Layer 2 of a small transformer language model trained on English Wikipedia (9 layers, counted from 0, width 64).
A neuron's activation on a vector x is squared ReLU(weights . x), where the dot is the dot product.

Input weights of the MLP neurons that the questions are about. A number n stands for n times 0.0018.
n15: -124 -44 -87 -58 131 -128 171 317 61 -131 223 104 -93 -173 -153 168 -26 -12 81 32 -336 121 81 47 78 -76 335 -122 19 -131 152 138 9 -261 -92 116 79 -14 -4 -173 31 -190 -254 -126 -136 -157 139 91 -26 -86 149 -31 -52 -5 -336 19 42 87 89 158 81 -26 83 -28
n17: -62 132 55 -148 162 171 -40 107 77 152 244 93 120 149 -166 82 -73 -153 -96 -56 -225 -1 18 -13 -130 88 61 55 -196 -186 -21 -128 -41 -36 -182 -58 -150 1 -213 56 -174 -151 -194 90 344 -126 67 52 -145 147 327 40 43 111 -78 70 -130 157 87 -39 -48 -32 -54 109
n29: -13 -187 -87 -143 61 -242 -45 72 -222 188 30 245 -9 -192 24 -12 193 -82 -110 -64 84 204 -71 9 -201 219 -3 -97 8 18 89 3 110 -12 -58 11 -236 93 -115 -65 -183 -299 177 67 164 -35 -8 -13 -211 144 109 100 136 -111 139 83 286 -70 209 -46 -1 59 -93 67
n49: 76 168 254 86 -13 47 25 81 -122 161 81 -144 247 -98 13 -81 125 -63 62 42 -222 96 28 149 48 -127 -2 37 175 146 -104 190 -289 -97 -75 151 -154 -231 -120 136 19 23 45 -118 22 -101 50 -19 44 -111 25 21 22 -117 -256 -130 -105 87 302 -113 102 -106 24 -39
n50: -64 -318 55 221 -64 150 -99 -39 40 69 41 105 21 218 82 100 54 -328 -54 -158 -19 -44 23 40 -256 36 134 -135 356 60 51 -41 -198 81 -146 -216 -93 -63 98 81 -149 -18 -18 -131 -3 -28 68 195 116 172 137 -116 173 171 66 -38 -149 -8 30 -192 -48 5 50 -40
n55: 64 -89 -110 3 108 -70 42 57 -179 85 133 190 -67 18 -173 45 264 -21 -194 -152 63 311 136 -182 85 -35 124 -402 177 -287 145 11 18 211 111 -16 -62 -22 -65 51 -7 -68 14 32 237 -125 141 -108 -5 -71 -201 -52 109 66 53 100 202 21 -8 183 -33 152 -214 -14
n89: 57 -20 -119 57 45 -47 -67 53 -14 123 -31 -49 54 25 -232 211 -18 139 -17 -215 110 33 185 50 -126 -124 47 22 158 170 -77 -15 -124 -359 92 120 -185 -41 -182 94 -213 299 56 -137 228 -301 32 100 -139 -55 -134 210 -9 -10 6 5 127 48 5 73 80 124 214 -207
n109: -48 -88 -32 120 5 48 173 17 109 30 -31 -90 26 87 91 102 69 58 -146 69 100 -74 -113 -63 49 11 64 -6 -134 59 -304 -18 -211 -28 -46 -50 25 -192 -55 -155 -108 104 207 -82 20 -131 298 50 79 86 -13 150 -87 -81 139 154 71 207 127 -24 119 8 63 161
n117: -56 -115 -16 -108 177 265 -61 119 65 -78 -196 5 114 -183 46 45 -153 -199 -217 50 -137 -74 -33 24 -8 -8 133 -92 172 -47 80 214 -117 -145 -209 -152 -79 36 111 172 33 -293 175 -301 103 -252 260 101 -76 350 -45 67 85 93 38 13 173 67 99 14 87 58 -202 69
n122: -163 179 19 29 -89 -113 76 124 -267 4 56 180 67 9 120 -65 35 -274 -71 50 164 172 80 86 74 -77 37 -5 -84 -20 59 175 48 -117 -276 -104 31 79 149 -27 44 -183 -76 14 182 -62 -175 108 65 -54 -8 -225 -84 166 -116 -98 84 -20 93 -74 61 228 46 129
n138: 32 177 -124 -81 205 20 229 -25 -344 135 -99 65 97 306 9 60 225 -6 -9 -11 42 118 -76 92 -180 -143 -28 -41 -110 30 -62 -7 -205 -372 122 -97 -42 -142 -146 56 44 9 -25 -78 11 -25 181 298 150 -55 158 -171 75 66 185 -135 121 70 79 -4 -9 25 61 -29
n146: 25 23 -21 14 127 -196 95 56 -37 121 -18 32 -65 184 140 36 220 -82 -157 87 157 247 140 76 93 -57 -53 -56 -253 -50 77 225 -194 42 -177 258 -261 -395 -160 -37 10 9 77 -175 132 -47 -4 -94 -64 166 147 -78 97 -17 -219 9 -171 199 52 89 91 -96 -42 102
n148: -150 82 162 166 -142 -156 6 278 -59 27 122 -27 101 151 -121 225 162 -317 -388 -188 -112 -85 64 253 -104 177 57 19 -120 121 -25 245 -110 144 54 -411 -293 -75 -414 -168 82 -4 -138 125 319 -81 -92 186 -17 -47 -57 184 -133 -157 -94 194 -41 -41 259 -156 86 77 0 9
n151: -78 -154 51 55 72 -2 64 -151 -45 -154 -146 61 -276 18 -54 50 32 -183 -50 98 -26 -50 38 84 14 84 47 -176 15 -49 -232 167 -107 -59 -60 -91 31 50 -119 -170 -134 15 -3 24 34 -173 160 157 149 -41 0 242 65 -83 -67 -58 140 262 83 57 -190 321 -204 56
n187: 56 96 263 233 135 -49 -176 32 -291 -13 -79 216 54 -29 -240 -3 150 -34 -41 -66 -227 -62 76 -52 -1 127 84 -34 -252 110 -144 129 -41 -190 -218 -194 -91 32 164 -50 146 -111 -83 -119 299 14 84 42 -132 -77 -32 90 -27 93 -3 34 187 -5 187 -110 186 -22 -7 -63
n189: 59 24 93 -152 121 59 137 221 -94 41 183 226 -297 124 70 115 43 70 46 24 -111 138 216 118 -76 -98 -99 -111 -359 -62 -178 45 -199 178 -99 24 21 6 6 -55 -61 -20 -28 -203 53 -351 78 41 -43 -9 -28 143 18 30 -31 -5 48 3 5 66 9 -40 -20 -101
n195: 59 11 -64 22 -169 -24 17 97 83 -61 -60 44 -49 -62 35 28 -44 -87 41 -11 -115 -150 36 2 11 78 112 64 26 27 132 108 -19 116 -192 -273 -257 178 16 49 -62 -133 -130 -84 355 25 -49 -92 -131 3 134 21 -119 130 -113 -57 -170 117 7 77 159 263 153 -32
n200: 124 -30 -105 331 -29 -48 -4 -18 -13 232 -109 -31 -183 128 90 89 76 -266 29 -206 64 49 -3 -20 -127 -194 135 -109 193 -16 126 184 -239 118 103 -279 -236 109 -163 100 83 -73 71 -5 0 -272 65 326 -116 95 -49 -21 -49 121 113 -81 54 10 38 -19 -44 126 -7 3
n208: -38 -11 225 -42 -2 -15 69 24 68 -53 201 135 -55 104 -54 -117 235 -216 -5 2 -296 6 109 77 169 1 168 -264 58 -259 -180 -192 -324 -67 19 19 -41 -17 -2 -85 -24 -347 162 -15 211 -54 477 -7 -25 -22 -78 145 49 13 34 -127 -47 362 -8 -92 31 37 107 -77
n210: -284 1 281 230 99 -35 -106 -111 136 88 50 65 -5 70 -193 60 108 -17 -95 -287 203 -97 29 -115 -5 -9 52 -47 16 35 -23 83 7 201 161 -69 23 -86 -259 -159 -124 121 -8 2 48 -270 293 82 -207 144 -116 -8 65 -297 -210 250 -70 -32 38 -80 -84 2 57 90
n212: 86 -68 340 227 -109 246 -129 -52 60 -183 118 208 -55 -234 -149 232 -135 -131 20 -17 -23 -4 25 -40 -97 -124 84 90 214 -54 35 -101 -317 37 123 -98 -168 -217 -15 -17 -54 81 58 -9 118 141 -139 338 -137 146 27 -83 -71 -77 -46 44 82 -2 0 -164 -40 7 -15 -28

Each question shows a token from some text and the vector x that enters the MLP there. A number n stands for n times 0.0082.

" for": 184 10 -106 -151 -26 72 96 -19 -7 -152 -43 -206 24 110 25 -216 -26 -136 144 53 143 -3 -112 5 -65 -22 -12 337 -29 51 -154 9 -20 -40 14 -76 -75 436 67 152 205 13 -31 121 -65 -107 39 77 -159 190 17 -183 -20 -7 -149 -148 -35 -57 -86 43 123 -100 -69 154
Which of these neurons fires most? n200

" |": 27 35 -93 -27 -15 -43 193 -52 300 -57 109 269 -27 -141 39 -129 -310 44 -10 76 36 106 -108 -51 65 114 -138 146 34 33 -192 -124 99 85 -17 71 121 -98 -30 45 141 88 -153 13 -364 225 -4 -90 -154 -65 -5 -58 -140 -87 26 -150 85 -64 -2 43 45 139 174 -31
Which of these neurons fires most? n15

",": -29 -67 -77 -9 -78 17 19 66 105 -42 -30 48 61 -1 55 -79 -163 -308 21 -212 114 -77 10 37 -184 -60 -54 164 15 -138 -98 -92 282 174 25 144 95 117 185 -13 225 -134 -66 -88 -207 265 161 46 39 -244 -13 -90 -7 136 90 106 64 -141 -225 124 -13 -11 36 0
Which two neurons fire most, strongest first? n50, n122

"1": -181 -11 -171 -59 -100 328 -54 -76 228 11 -40 -62 -73 -212 -55 104 23 239 82 27 -41 -235 -131 -48 97 147 -17 -10 99 -60 -86 -39 178 30 87 86 151 35 293 10 12 -40 -90 44 -134 36 -82 -64 -55 94 -52 -19 -13 191 36 -66 163 -91 -230 -118 148 -228 -38 102
The most active neuron and its activation: n117, at about 0.92

"R": -57 10 -119 -16 -13 86 210 -169 111 -24 -80 -10 -39 136 -34 -114 -48 253 -79 207 -31 -104 -64 -69 97 -193 -149 -43 47 2 66 -152 -51 132 54 139 67 20 173 136 105 -24 -140 67 97 -68 -36 -281 2 239 -10 51 183 -35 -106 183 -21 -75 -402 0 150 -68 -66 -33
Which of these neurons fires most? n55

" (": 45 -10 -121 99 -6 -4 -12 56 105 -282 -111 -176 100 -59 24 -179 -184 -153 -63 12 272 -88 -19 154 -60 236 86 -29 132 71 -203 -114 212 63 -9 326 86 15 20 137 150 -6 -97 -87 99 84 -54 119 -43 12 17 174 -103 -121 105 47 -33 -224 -80 -114 62 -96 -42 -136
Which of these neurons fires most? n117

"is": -13 110 27 76 -61 -217 -64 107 -4 -85 -30 -54 -144 -94 -41 -150 -53 42 173 21 57 15 94 68 189 243 -7 377 -43 16 -65 128 80 -51 -23 273 94 132 186 24 160 53 19 48 -187 -138 -41 -89 119 -71 99 -232 26 -128 -2 -99 -37 -159 -233 -108 -130 -171 -14 -24
Which of these neurons fires most? n122

"er": -86 42 -357 -65 11 -21 98 -144 -21 125 108 -15 -55 -94 -85 -82 -52 19 313 90 -4 -65 43 74 -95 -99 -79 152 96 130 -72 -21 220 -114 -52 189 164 274 168 155 -101 70 17 -162 -20 -43 -217 -121 -65 -18 44 -106 -80 139 152 -86 74 -95 -207 153 23 -46 -9 -93
The most active neuron and its activation: n89, at about 3.4

" ": 0 30 -55 92 -51 15 -74 -68 192 -216 -140 63 -75 290 -89 -47 -7 183 -16 -87 140 -7 -227 75 130 81 -96 -125 79 100 -68 56 64 96 125 57 58 53 157 153 15 144 -51 -272 -106 290 -32 -60 14 -109 43 130 -44 110 29 -336 -155 -183 -136 17 13 -60 -82 -24
Which of these neurons fires most? n50

"ld": 88 95 -61 45 2 -68 -45 -21 -48 163 36 -162 -39 63 45 -166 12 -181 158 -25 157 -148 -60 -229 68 10 -208 229 105 0 -75 -48 -43 107 146 2 -73 78 -52 21 -26 32 -56 161 -97 94 -206 173 38 247 -14 79 -133 98 168 -203 -157 -15 -328 -72 41 210 -71 160
Which of these neurons fires most? n200

" |\n": 154 13 -157 -59 -75 16 -82 -16 -79 -58 4 331 14 -178 43 -113 -15 211 -93 185 68 64 -204 -7 -57 221 123 126 -39 -76 11 -184 -38 308 -29 324 164 0 -84 -113 159 16 133 56 96 -3 -126 -63 -48 -201 -25 -67 -5 -119 75 -62 -90 -62 -92 -159 17 -108 -13 73
Which of these neurons fires most? n29

")": 63 -23 -194 7 -53 -37 -50 -73 -49 53 -145 204 -46 -147 109 -310 -88 143 237 119 -80 -316 27 -51 91 -125 22 60 84 -199 -49 23 259 155 -81 118 147 29 82 -129 123 83 28 -94 55 172 73 43 65 6 49 -263 -169 41 99 128 38 -74 -83 -160 58 71 -62 -14
The most active neuron and its activation: n195, at about 0.24

" m": -26 -107 -46 52 -185 157 26 162 -87 -31 146 -121 30 175 -144 79 35 111 -47 70 29 -275 -28 122 198 -76 -131 20 18 107 17 -55 188 39 70 75 72 -188 4 -43 231 78 -262 310 3 75 -211 20 31 -154 -47 -78 -64 -4 67 135 -34 -134 -280 -35 -37 24 -143 99
Which of these neurons fires most? n148

" c": 63 56 181 171 43 -23 -1 29 -112 -9 81 -230 161 -2 -104 -127 -9 141 20 -272 -62 -127 6 123 60 -115 46 21 -95 31 -42 -169 155 45 175 -85 -47 -41 123 87 42 183 68 303 64 109 -245 -65 -1 -66 -62 29 -54 -302 5 10 19 -202 -251 -118 99 40 132 117
Which of these neurons fires most? n148

"ant": 211 187 -111 117 -38 124 -21 -5 50 26 220 -112 -68 156 83 -104 -192 65 28 146 -195 -127 3 -1 8 -14 -344 104 153 -157 -50 -158 -19 55 -96 -161 60 62 -16 67 60 -60 -116 197 153 93 -84 26 111 266 33 -13 47 -68 117 -35 -118 41 -293 51 -50 -97 -53 -145
Which of these neurons fires most? n17

"ce": 268 54 -67 -27 -178 157 -18 -271 -144 -218 25 -143 -11 -124 -48 84 62 -131 180 76 195 50 -155 -40 50 -10 -18 240 134 -21 -94 -84 129 -8 13 -32 169 -60 231 -108 -40 -36 59 -109 -126 154 -132 9 240 -96 134 -56 -38 150 88 -4 137 -195 -137 25 63 -121 -45 -29
The most active neuron and its activation: n212, at about 2.8

".": 21 43 170 -129 -30 77 193 65 120 -31 -39 48 -271 115 77 -52 -140 -153 158 161 12 -29 34 -108 -30 124 59 -63 -4 -118 -91 -117 102 248 218 -7 26 163 210 -80 146 -342 96 -30 -49 76 -82 -72 -16 -213 -37 97 -15 -38 -31 118 -134 -61 -186 -270 -8 74 27 1
The most active neuron and its activation: n208, at about 12

"an": 65 44 213 -121 18 -163 -158 -172 240 218 133 -113 -125 109 34 -80 -76 62 93 66 14 -97 -200 -97 -122 17 57 17 97 135 -158 134 167 2 -41 53 41 72 -65 -97 132 18 88 -138 -188 198 -10 25 125 -65 44 -131 16 50 169 -80 -67 -20 -246 51 -147 -159 273 -154
The most active neuron and its activation: n50, at about 0.12

"\n": 104 10 -173 52 72 -28 63 -123 194 46 -49 221 -107 105 63 -208 -24 36 22 170 80 -40 -68 -44 -209 177 -3 119 114 -4 75 -295 -23 226 -144 73 124 43 -53 -13 200 69 1 -219 34 -53 179 -199 6 -320 -6 100 -252 -41 7 0 95 8 10 -78 -30 -96 -75 78
The most active neuron and its activation: n109, at about 1.5

"ber": 27 1 -116 -117 -82 127 -63 -270 20 151 12 -134 131 59 -57 -124 -105 183 0 193 -105 60 -381 -33 -15 36 34 31 175 -70 -136 -120 65 -206 117 110 141 10 -42 110 -56 -64 197 25 -128 -34 -128 -143 34 -61 -79 188 129 141 34 -37 134 -129 -142 256 78 43 66 58
Which of these neurons fires most? n89

" the": 71 -36 -62 16 153 61 -188 38 -70 -125 225 7 163 -104 -205 -197 -69 171 96 143 -18 -77 22 154 -103 -4 12 316 -132 -11 -195 147 132 -41 -58 169 15 187 211 106 44 -55 -33 30 -109 258 -76 122 -186 -100 -50 -1 -83 -129 -94 -63 -14 -10 -227 -112 68 -76 -23 0
Which of these neurons fires most? n187